Layer 10 of a small transformer language model trained on English Wikipedia (14 layers, counted from 0, width 64).
A neuron's activation on a vector x is SiLU(gate . x) times (in . x), where the dot is the dot product.

Input weights of the MLP neurons that the questions are about. A number n stands for (n - 500) times 0.0018.
n7 gate: 474 480 289 676 395 500 784 596 508 473 638 392 337 589 204 494 586 234 343 491 409 781 673 589 445 651 594 385 772 469 564 175 700 729 631 466 370 229 345 464 495 462 485 537 567 629 668 597 539 547 149 674 753 385 397 550 713 611 297 195 219 530 417 466
n35 gate: 384 509 462 390 670 879 299 534 629 495 652 367 553 541 222 700 399 763 222 535 535 519 380 542 584 681 671 599 736 404 339 455 557 575 264 217 329 415 637 294 536 562 578 554 540 150 346 243 497 548 344 790 550 299 297 559 838 650 573 643 408 468 499 445
n42 gate: 514 834 372 108 371 607 594 612 759 748 582 619 520 398 576 290 771 164 685 563 550 526 222 380 385 512 490 476 411 608 534 562 434 418 778 439 121 588 456 559 775 702 515 634 615 338 671 833 468 616 527 476 553 394 577 380 425 586 346 425 488 605 530 527
n50 gate: 482 331 489 685 434 889 672 294 520 748 402 343 439 444 449 197 624 700 439 412 496 803 588 414 527 550 416 494 247 694 353 415 399 710 432 403 423 523 331 585 488 405 571 487 257 446 461 365 778 478 301 719 491 536 683 676 324 375 390 401 348 589 487 386
n51 gate: 702 457 228 523 845 669 576 477 430 631 576 679 344 587 590 330 519 763 131 467 396 967 457 365 270 390 372 189 422 693 729 372 676 423 359 412 424 535 633 440 323 600 471 622 233 561 497 604 320 368 279 431 358 405 626 386 798 420 519 573 659 366 638 495
n54 gate: 211 808 395 587 387 663 542 537 592 369 363 520 603 311 465 519 546 823 684 346 538 471 534 554 415 284 556 255 524 559 217 415 617 683 677 168 386 682 601 413 833 211 462 734 364 617 790 431 512 310 367 635 490 203 618 518 485 591 573 509 586 546 416 540
n73 gate: 241 434 358 400 517 608 402 292 241 569 470 735 489 810 571 484 559 800 444 701 377 688 456 594 620 801 398 402 452 428 527 849 692 371 331 337 492 536 303 299 430 205 603 516 272 179 689 433 491 485 540 763 461 407 669 358 425 178 333 243 655 566 568 626
n74 gate: 430 834 423 394 608 698 635 629 223 512 695 607 116 309 240 380 476 471 448 499 433 397 436 770 433 477 803 861 331 610 634 320 688 583 534 297 437 536 578 528 473 294 408 377 354 485 243 543 268 664 700 448 473 513 426 548 548 359 210 226 553 649 589 439
n90 gate: 614 289 422 672 270 540 438 593 863 939 364 333 241 272 473 568 501 509 449 747 494 710 194 866 452 430 592 638 367 426 539 348 450 665 488 509 125 586 285 457 197 589 410 613 561 405 384 837 707 377 705 563 622 450 408 324 599 462 397 318 567 292 517 397
n92 gate: 358 680 579 481 524 262 380 377 357 688 272 792 481 381 442 499 542 563 626 455 622 851 651 428 416 360 694 629 312 559 263 467 741 527 481 404 454 446 383 518 742 120 423 496 395 450 170 466 350 666 764 613 570 154 510 402 729 406 384 425 729 492 745 711
n113 gate: 689 565 753 17 624 546 220 540 478 730 415 670 22 432 396 656 551 355 325 875 333 582 710 566 461 350 688 810 88 457 621 314 632 365 615 560 427 532 464 390 623 453 680 520 307 624 340 310 452 905 496 492 807 495 562 515 704 401 428 392 646 782 541 337
n123 gate: 424 567 510 283 502 482 766 335 459 570 778 637 310 599 749 611 656 452 664 576 586 677 439 640 424 506 723 504 616 685 187 624 536 528 393 223 506 782 303 626 607 680 712 618 435 514 730 229 434 504 322 505 530 417 510 358 299 693 382 223 739 573 753 404
n126 gate: 502 529 455 873 591 689 448 512 557 714 579 474 239 446 146 472 429 532 384 424 616 524 501 233 368 475 599 651 359 411 536 452 747 740 135 326 409 457 638 280 476 355 447 687 283 653 788 619 140 625 268 347 651 551 604 592 669 462 676 317 320 434 477 450
n137 gate: 317 497 583 248 541 787 485 187 321 402 519 580 330 569 743 974 528 310 177 462 473 573 495 435 503 552 764 737 639 617 425 503 371 485 741 618 411 572 500 489 700 467 373 629 413 125 404 274 530 352 334 522 628 160 541 546 576 329 749 481 463 687 466 195
n153 gate: 579 475 470 328 553 719 640 612 286 752 679 266 591 489 397 427 593 204 494 441 363 459 379 810 151 436 513 544 459 479 417 498 468 724 237 641 354 652 143 736 476 570 663 575 688 673 592 339 748 193 396 842 697 561 511 215 524 484 587 317 550 491 586 557
n173 gate: 206 799 333 342 572 517 671 648 574 446 439 313 516 667 291 535 410 462 471 853 576 536 220 572 427 420 311 601 409 559 519 642 533 372 208 32 449 443 577 430 385 558 438 499 260 321 700 606 513 399 568 506 542 586 648 447 479 502 223 448 441 113 256 632
n174 gate: 499 583 610 412 279 553 326 454 84 582 136 520 617 598 408 750 438 610 476 795 737 491 230 592 359 395 675 742 354 302 419 464 551 672 464 167 634 515 590 446 408 438 603 562 553 328 250 565 672 713 336 636 688 537 409 234 584 502 267 599 549 393 758 406
n7 in: 268 44 510 447 608 581 394 601 598 375 431 587 214 473 430 596 381 326 775 332 588 696 438 582 604 367 317 620 484 541 571 307 363 351 423 451 706 574 648 413 568 671 303 493 407 456 465 301 367 426 433 382 445 578 273 351 591 601 332 464 533 727 506 302
n35 in: 584 496 580 442 521 412 433 235 723 546 673 490 622 367 614 487 470 527 376 553 442 632 460 750 377 456 362 447 313 779 219 577 424 184 751 434 598 303 560 325 600 370 828 682 432 612 667 653 631 711 488 437 535 512 868 504 539 378 798 363 728 590 338 725
n42 in: 543 281 429 682 559 526 506 587 518 550 764 331 600 387 632 607 655 619 935 673 521 406 515 545 631 700 742 777 132 558 407 633 427 561 471 383 584 530 555 352 514 551 610 379 591 443 502 308 763 640 496 822 550 631 647 575 610 495 465 906 716 309 444 410
n50 in: 476 393 488 261 492 455 249 708 511 469 676 424 551 732 397 425 411 447 421 380 690 627 347 428 520 500 623 292 476 400 343 533 507 469 533 579 399 577 260 585 83 599 485 596 569 478 347 590 584 656 477 659 200 495 364 604 460 417 554 307 615 394 652 574
n51 in: 175 324 436 545 351 529 609 409 418 295 650 713 563 549 358 507 431 398 293 397 436 366 371 303 720 420 479 461 710 495 788 425 686 706 656 363 366 648 377 453 502 266 544 474 278 686 410 427 317 850 475 485 508 618 213 491 402 535 227 419 550 379 395 400
n54 in: 677 523 300 737 536 413 583 519 519 339 555 438 345 575 514 543 594 476 438 486 356 330 498 257 559 531 658 418 705 355 413 525 481 664 772 344 349 325 507 657 441 376 335 534 372 442 739 389 313 412 494 515 353 542 690 526 552 519 391 676 665 681 577 880
n73 in: 616 374 440 821 701 454 369 534 507 449 427 544 406 436 705 448 405 508 182 285 182 455 732 528 643 512 546 625 468 633 621 577 378 513 470 359 633 570 381 474 551 470 394 523 165 525 331 684 438 311 485 547 531 155 349 347 480 408 546 617 358 641 348 198
n74 in: 323 500 722 484 578 480 803 680 509 534 712 692 498 480 394 583 373 374 770 355 374 177 304 404 377 495 460 569 520 697 780 479 491 412 540 619 553 573 626 521 559 336 412 592 385 632 225 423 417 504 475 287 225 596 330 620 476 461 451 687 485 820 641 591
n90 in: 480 611 287 504 413 400 541 706 519 414 693 541 528 634 735 559 546 240 474 423 633 651 447 648 378 450 570 455 460 786 801 527 783 539 286 595 232 469 619 298 395 600 433 632 453 558 711 735 437 741 341 270 446 387 424 225 444 805 349 450 626 408 392 564
n92 in: 225 493 599 512 407 185 417 646 678 419 517 803 491 621 417 721 245 830 323 520 563 542 765 336 564 461 298 780 506 498 349 596 529 538 606 567 611 480 588 358 581 257 782 312 406 520 510 579 413 503 466 713 598 470 322 360 680 573 628 662 542 545 416 461
n113 in: 452 605 661 491 472 598 722 495 460 375 336 431 724 476 498 384 831 368 693 135 367 428 354 444 399 637 669 564 593 475 452 810 287 677 654 583 424 291 413 406 686 369 59 465 555 465 225 703 396 631 412 369 554 170 668 335 567 695 613 295 388 531 710 488
n123 in: 590 408 62 708 488 381 599 435 594 375 384 600 521 631 465 368 419 527 674 643 655 439 641 622 553 529 439 497 614 547 597 825 619 489 579 355 307 654 442 420 394 421 621 623 781 578 767 601 700 232 459 236 467 421 526 443 534 725 479 250 556 372 343 548
n126 in: 560 407 846 449 156 495 432 418 653 584 357 281 391 417 528 334 429 505 374 397 676 813 313 469 683 523 536 407 645 579 539 566 593 512 527 542 426 384 224 386 418 623 611 386 310 336 502 646 425 380 474 526 753 173 578 381 388 208 568 136 635 674 803 665
n137 in: 247 751 410 305 529 500 330 527 648 469 334 696 547 201 610 236 370 390 476 389 534 389 392 690 459 422 597 700 286 368 677 298 381 390 377 271 680 447 472 510 627 484 450 672 332 477 795 551 476 457 354 324 658 457 545 402 446 482 456 562 211 581 678 514
n153 in: 549 859 305 405 524 474 491 275 227 346 887 473 579 509 416 596 419 427 531 621 354 491 543 408 344 409 628 662 383 322 659 562 465 569 268 597 431 435 184 518 346 248 552 666 910 702 617 195 648 468 485 217 385 677 564 296 392 461 545 404 540 489 387 716
n173 in: 526 667 643 489 574 433 337 647 239 620 694 349 486 704 230 570 265 419 789 545 488 243 477 469 285 691 288 575 504 528 595 734 658 360 374 565 307 322 438 520 460 556 362 467 605 608 687 341 340 231 610 547 522 550 508 339 719 329 407 488 192 706 403 681
n174 in: 343 346 461 698 531 266 441 377 532 401 303 927 449 493 608 527 296 610 738 466 396 308 433 615 325 548 919 564 503 701 448 389 485 421 513 558 522 421 438 701 254 441 346 768 389 588 649 665 387 251 468 654 497 569 551 315 623 521 455 635 577 495 894 507

Each question shows a token from some text and the vector x that enters the MLP there. A number n stands for (n - 500) times 0.0063.

" decision": 519 534 482 465 619 427 461 449 510 386 382 669 702 324 597 516 736 596 591 573 530 369 604 435 548 440 431 521 503 617 572 606 514 348 396 710 732 450 453 554 463 561 637 620 629 256 493 640 567 395 452 503 566 563 494 422 397 566 567 542 519 568 428 503
Which neuron fires most, and how strongly? n51, at about 0.82

"to": 243 558 439 622 540 195 589 556 558 298 632 596 600 437 593 400 551 434 645 378 576 540 625 686 615 409 550 510 418 754 487 454 506 523 519 600 679 534 549 579 613 496 521 490 517 504 632 530 605 448 514 418 468 579 476 562 305 504 447 544 552 650 466 484
Which of these neurons fires most? n123

"–": 493 501 513 442 462 409 456 642 661 659 408 562 779 669 451 434 320 451 481 485 530 457 560 505 539 545 406 596 564 450 493 521 288 312 718 422 675 352 553 565 715 456 489 567 503 514 619 395 529 361 557 458 527 632 414 309 625 459 486 559 353 495 625 598
Which neuron fires most, and how strongly? n173, at about 1.2

"Spanish": 459 449 517 603 421 453 487 538 502 376 534 525 515 531 581 461 348 413 374 604 393 500 559 472 662 536 369 471 437 577 556 485 637 567 506 501 709 403 522 541 471 465 536 528 501 308 645 645 676 581 571 507 584 629 630 587 184 495 509 459 547 617 416 543
Which neuron fires most, and how strongly? n73, at about 1.2

" a": 507 488 460 410 321 352 490 539 538 390 561 472 701 467 539 599 631 733 422 575 563 567 600 453 456 581 391 418 530 321 432 544 363 474 338 381 822 463 558 621 653 371 500 427 478 440 481 578 548 570 647 575 443 543 582 480 513 507 518 355 583 647 370 442
Which of these neurons fires most? n92

"mod": 536 585 565 687 419 633 607 670 662 373 636 487 494 649 466 349 638 444 551 402 676 324 562 691 627 639 527 372 353 473 630 627 586 595 451 487 558 550 498 543 450 551 714 494 451 513 444 449 572 477 530 655 450 264 407 640 327 630 494 385 331 568 560 435
Which neuron fires most, and how strongly? n50, at about 2.4

" El": 522 518 378 670 598 476 617 478 586 327 498 620 700 614 706 542 538 637 590 360 512 496 422 538 633 554 448 456 369 615 641 491 450 532 594 500 727 441 627 475 521 409 404 393 523 737 548 571 361 522 533 427 554 518 631 505 597 403 511 667 399 518 319 545
The two highest activations, in order: n54, n50

" ": 421 492 508 536 521 522 507 461 459 328 482 564 694 356 673 554 377 455 484 382 455 478 488 465 512 464 585 406 393 498 518 436 258 428 472 697 323 459 689 521 515 490 565 521 505 703 605 488 841 439 567 623 513 403 434 410 621 514 563 506 367 590 547 481
Which of these neurons fires most? n137

"0": 456 429 523 618 346 307 348 467 271 705 586 609 558 474 591 400 420 430 548 399 660 332 636 389 690 511 481 535 298 489 451 261 588 513 585 584 692 433 529 435 446 427 517 435 551 394 372 600 566 473 439 429 442 619 536 776 480 526 607 646 516 717 526 508
Which neuron fires most, and how strongly? n92, at about 1.3

" Del": 548 442 492 585 533 298 506 559 641 223 498 511 514 716 624 503 530 450 738 468 509 474 510 379 588 393 529 494 487 681 488 444 493 536 576 568 790 471 648 450 512 519 425 602 665 617 547 547 395 517 558 458 438 376 537 499 545 378 391 560 382 379 321 535
Which of these neurons fires most? n126

"9": 481 355 488 536 309 375 653 414 439 477 498 681 615 428 561 482 341 373 422 712 745 408 374 285 478 551 533 583 379 493 681 635 419 488 480 622 703 492 599 456 529 460 479 539 618 458 556 450 520 346 513 425 445 472 346 426 612 635 368 424 293 417 370 404
Which of these neurons fires most? n174

" something": 551 477 418 402 310 463 434 549 410 298 418 498 694 541 369 557 666 404 584 614 496 572 709 215 626 540 501 531 504 468 500 450 433 499 530 686 732 437 522 463 483 394 639 437 420 406 444 666 339 370 684 626 360 557 521 298 526 498 508 364 573 589 392 582
Which neuron fires most, and how strongly? n92, at about 3.7

"LL": 493 589 651 566 544 482 528 498 522 459 494 515 615 455 692 394 335 474 492 532 432 545 341 517 395 478 466 475 489 486 530 582 442 498 416 430 901 535 577 519 323 343 599 458 575 326 434 419 487 418 629 457 503 514 354 532 344 497 640 552 516 452 565 579
Which neuron fires most, and how strongly? n90, at about 0.49

" La": 413 505 506 586 566 334 635 551 500 360 573 387 493 545 580 545 441 581 633 450 481 535 559 436 596 435 529 419 318 774 586 436 339 578 650 524 808 508 594 569 560 454 458 525 635 609 603 568 472 488 511 480 540 530 648 463 546 376 473 601 427 506 304 480
Which of these neurons fires most? n126

",": 425 553 284 574 300 607 508 628 603 442 545 660 447 466 420 454 482 511 465 514 740 453 632 481 328 520 355 471 417 304 413 381 316 437 650 460 500 440 615 595 319 666 379 518 537 351 399 562 460 500 355 481 402 605 405 514 326 424 493 571 499 446 559 647
Which of these neurons fires most? n73

"N": 470 545 644 623 519 468 481 482 669 322 449 531 489 497 595 318 423 489 444 527 655 529 373 598 392 514 415 516 547 566 463 534 402 414 524 415 913 437 625 559 379 550 632 592 566 369 483 395 496 511 539 480 552 399 400 591 415 522 659 414 517 493 562 548
Which neuron fires most, and how strongly? n51, at about 0.56

"E": 482 526 518 702 489 412 417 554 627 395 590 543 601 457 664 394 429 401 616 404 640 609 501 467 290 452 392 536 472 526 468 447 558 413 472 626 882 549 747 522 393 574 540 538 519 545 545 421 523 536 617 469 630 513 415 401 595 498 615 471 478 458 401 477
The two highest activations, in order: n54, n113

" third": 497 431 523 566 367 522 536 395 512 432 403 592 661 326 557 620 591 609 616 524 659 554 494 421 579 542 543 470 608 504 450 594 576 480 417 421 715 496 483 494 682 334 408 579 406 328 525 507 493 447 484 564 542 716 417 415 253 571 736 484 418 707 433 392
Which of these neurons fires most? n137

" whole": 402 419 593 505 434 508 486 535 508 350 393 483 483 207 563 546 645 409 584 581 513 490 442 538 429 526 421 514 502 630 375 478 426 310 486 536 806 484 474 593 573 516 414 461 462 400 455 557 641 491 493 461 524 638 521 360 267 502 695 391 373 625 452 469
Which of these neurons fires most? n137

" for": 508 637 348 408 451 537 588 490 639 420 565 418 586 436 480 487 495 669 414 352 353 383 581 683 567 339 400 515 469 424 529 483 394 380 587 604 544 552 721 443 669 594 506 412 507 515 496 584 503 486 427 385 385 554 535 581 270 429 612 521 385 521 186 492
Which of these neurons fires most? n126

"o": 373 457 488 538 487 185 534 503 608 239 584 567 538 467 535 387 478 451 623 425 565 519 627 520 488 519 510 500 475 802 445 445 523 520 502 543 801 545 455 657 472 507 512 448 523 546 572 514 568 535 600 458 395 477 481 542 329 413 411 492 586 587 507 536
Which of these neurons fires most? n123

"|": 452 256 487 643 595 510 441 485 484 404 544 324 476 453 297 532 183 571 510 649 538 358 456 451 414 487 436 335 550 613 541 423 365 593 560 410 589 530 460 662 400 442 626 470 522 499 535 453 372 547 484 440 604 772 553 426 289 498 408 420 417 435 464 469
The two highest activations, in order: n173, n113

"1": 525 370 511 477 305 310 525 544 593 501 530 627 501 341 573 406 353 428 435 550 787 580 384 465 550 464 474 571 490 244 498 574 415 477 618 526 656 417 635 470 492 441 498 623 667 588 477 437 514 357 420 327 582 425 316 485 618 550 477 465 441 362 552 650
The two highest activations, in order: n92, n174

"ate": 540 543 561 408 496 676 519 609 553 315 525 438 579 404 501 416 710 384 389 580 614 422 551 557 509 575 456 456 422 483 437 471 477 619 588 510 621 508 553 388 493 537 539 357 496 401 501 407 607 456 538 625 520 341 403 629 146 461 545 415 362 557 454 428
Which of these neurons fires most? n174

"2": 601 453 432 506 529 231 332 466 546 606 514 538 541 412 554 442 309 417 488 497 730 413 394 407 672 535 465 403 403 470 407 494 558 555 374 563 881 547 602 511 468 390 389 497 524 477 533 510 506 480 402 402 580 674 427 643 460 457 505 534 483 393 385 449
Which of these neurons fires most? n113

"ni": 494 460 390 644 450 199 506 621 610 268 509 421 434 567 767 457 455 410 540 386 514 566 472 668 494 537 589 533 580 655 428 550 589 486 474 570 733 525 472 534 461 522 566 451 599 477 513 673 683 668 620 412 245 491 557 479 409 589 478 500 400 473 409 543
Which three neurons fire most, strongest first? n123, n173, n51

" Oct": 539 536 501 740 300 329 471 534 461 311 621 543 647 582 680 482 506 471 340 391 312 472 424 585 599 524 554 528 364 494 463 541 433 491 326 659 755 518 568 619 429 483 728 526 509 471 380 507 376 470 328 376 437 597 333 391 508 523 604 612 424 429 391 501
The two highest activations, in order: n126, n173

" (": 389 547 526 824 489 590 434 477 534 424 485 541 690 526 361 436 416 546 437 563 542 741 486 384 409 591 567 552 514 341 411 488 566 346 551 724 434 210 665 615 494 684 470 414 645 542 548 502 552 426 484 341 557 795 401 603 468 556 508 537 469 495 450 453
Which of these neurons fires most? n73

" |": 492 499 514 509 488 373 447 546 473 249 596 463 532 515 401 533 259 590 546 507 573 413 500 536 298 490 466 508 447 334 537 465 472 538 571 528 517 532 462 446 397 658 560 654 673 523 532 416 490 541 494 467 502 599 558 564 131 473 441 509 467 477 355 521
Which three neurons fire most, strongest first? n173, n113, n73

" Dor": 383 503 412 721 545 417 663 607 529 430 505 471 546 565 694 505 507 558 555 390 489 503 431 514 455 488 474 513 460 739 727 381 516 365 508 632 781 554 476 540 503 413 344 512 570 600 492 623 411 499 463 403 344 620 547 480 609 428 447 595 276 433 392 482
Which of these neurons fires most? n51

"6": 458 414 491 532 480 273 416 473 549 597 533 684 599 419 631 445 385 395 407 501 673 400 492 504 462 427 422 312 542 434 415 481 508 510 418 435 838 489 377 473 447 441 453 565 563 317 499 474 450 579 431 304 608 597 399 643 423 398 416 554 473 342 410 458
Which three neurons fire most, strongest first? n113, n54, n42

" Field": 444 559 493 527 563 416 503 690 473 386 390 607 481 456 699 514 436 516 609 393 448 455 381 514 375 503 418 585 507 791 565 365 416 443 389 491 753 364 532 589 380 495 519 436 557 369 456 445 557 615 485 524 355 513 441 528 292 349 447 554 474 481 469 542
Which of these neurons fires most? n74

"ating": 564 504 569 585 527 641 505 511 538 353 533 543 641 409 381 479 612 371 341 522 574 439 559 562 655 445 476 441 502 579 475 411 510 584 395 557 772 472 445 566 404 517 576 544 444 375 575 566 602 318 439 393 419 566 448 536 180 562 462 403 424 517 398 498
Which of these neurons fires most? n42

" Lu": 440 482 521 564 477 405 675 500 525 376 511 426 515 581 596 526 489 496 514 326 415 456 401 571 509 476 496 461 384 660 608 435 406 519 642 656 837 536 596 513 567 450 420 403 554 695 580 590 405 635 559 411 423 527 560 569 608 491 436 540 430 490 272 609
The two highest activations, in order: n126, n50

" advantage": 421 398 601 500 485 416 577 681 492 210 596 507 655 549 519 457 620 511 513 466 599 273 587 554 579 657 536 558 347 607 460 524 501 315 453 626 618 427 492 451 369 618 605 509 504 337 372 619 412 371 459 499 654 484 335 311 422 574 503 456 477 544 322 306
The two highest activations, in order: n54, n153

"es": 473 554 510 412 469 378 522 600 549 242 431 546 517 510 635 420 401 367 552 530 517 496 447 590 544 538 534 414 589 645 486 524 415 518 515 504 796 499 333 488 423 576 479 472 632 401 446 563 549 507 547 415 429 527 354 485 214 438 413 370 544 474 437 366
The two highest activations, in order: n123, n54

" Mexican": 382 471 554 660 359 481 358 551 586 433 437 550 521 395 482 472 430 440 279 489 480 501 496 475 603 536 461 480 367 608 533 584 560 453 411 450 734 426 423 649 630 564 541 518 390 364 573 617 491 611 555 441 584 624 516 638 247 533 572 392 505 695 307 632
Which of these neurons fires most? n126

"5": 493 381 499 540 473 255 415 512 572 568 504 624 591 457 619 428 374 352 388 463 671 423 473 519 488 410 412 319 523 449 387 448 551 476 448 457 834 498 394 477 457 459 462 553 553 310 461 487 443 612 421 298 577 590 395 656 441 374 441 576 513 360 381 466
Which neuron fires most, and how strongly? n113, at about 0.7

" p": 469 544 617 834 580 588 466 510 461 263 517 495 570 413 683 555 598 521 599 273 523 332 534 453 531 530 546 411 428 516 579 450 629 396 590 636 698 515 506 441 499 377 601 350 476 591 453 300 485 485 627 478 410 509 273 474 644 538 520 506 375 500 419 487
Which three neurons fire most, strongest first? n126, n50, n35

" be": 456 635 545 393 460 597 455 531 611 289 295 719 959 522 656 570 602 717 569 583 593 417 643 349 534 475 519 457 491 513 480 475 568 594 600 401 629 522 501 545 478 363 562 471 284 535 585 530 403 566 585 556 483 523 358 294 423 657 475 422 621 454 438 411
Which of these neurons fires most? n92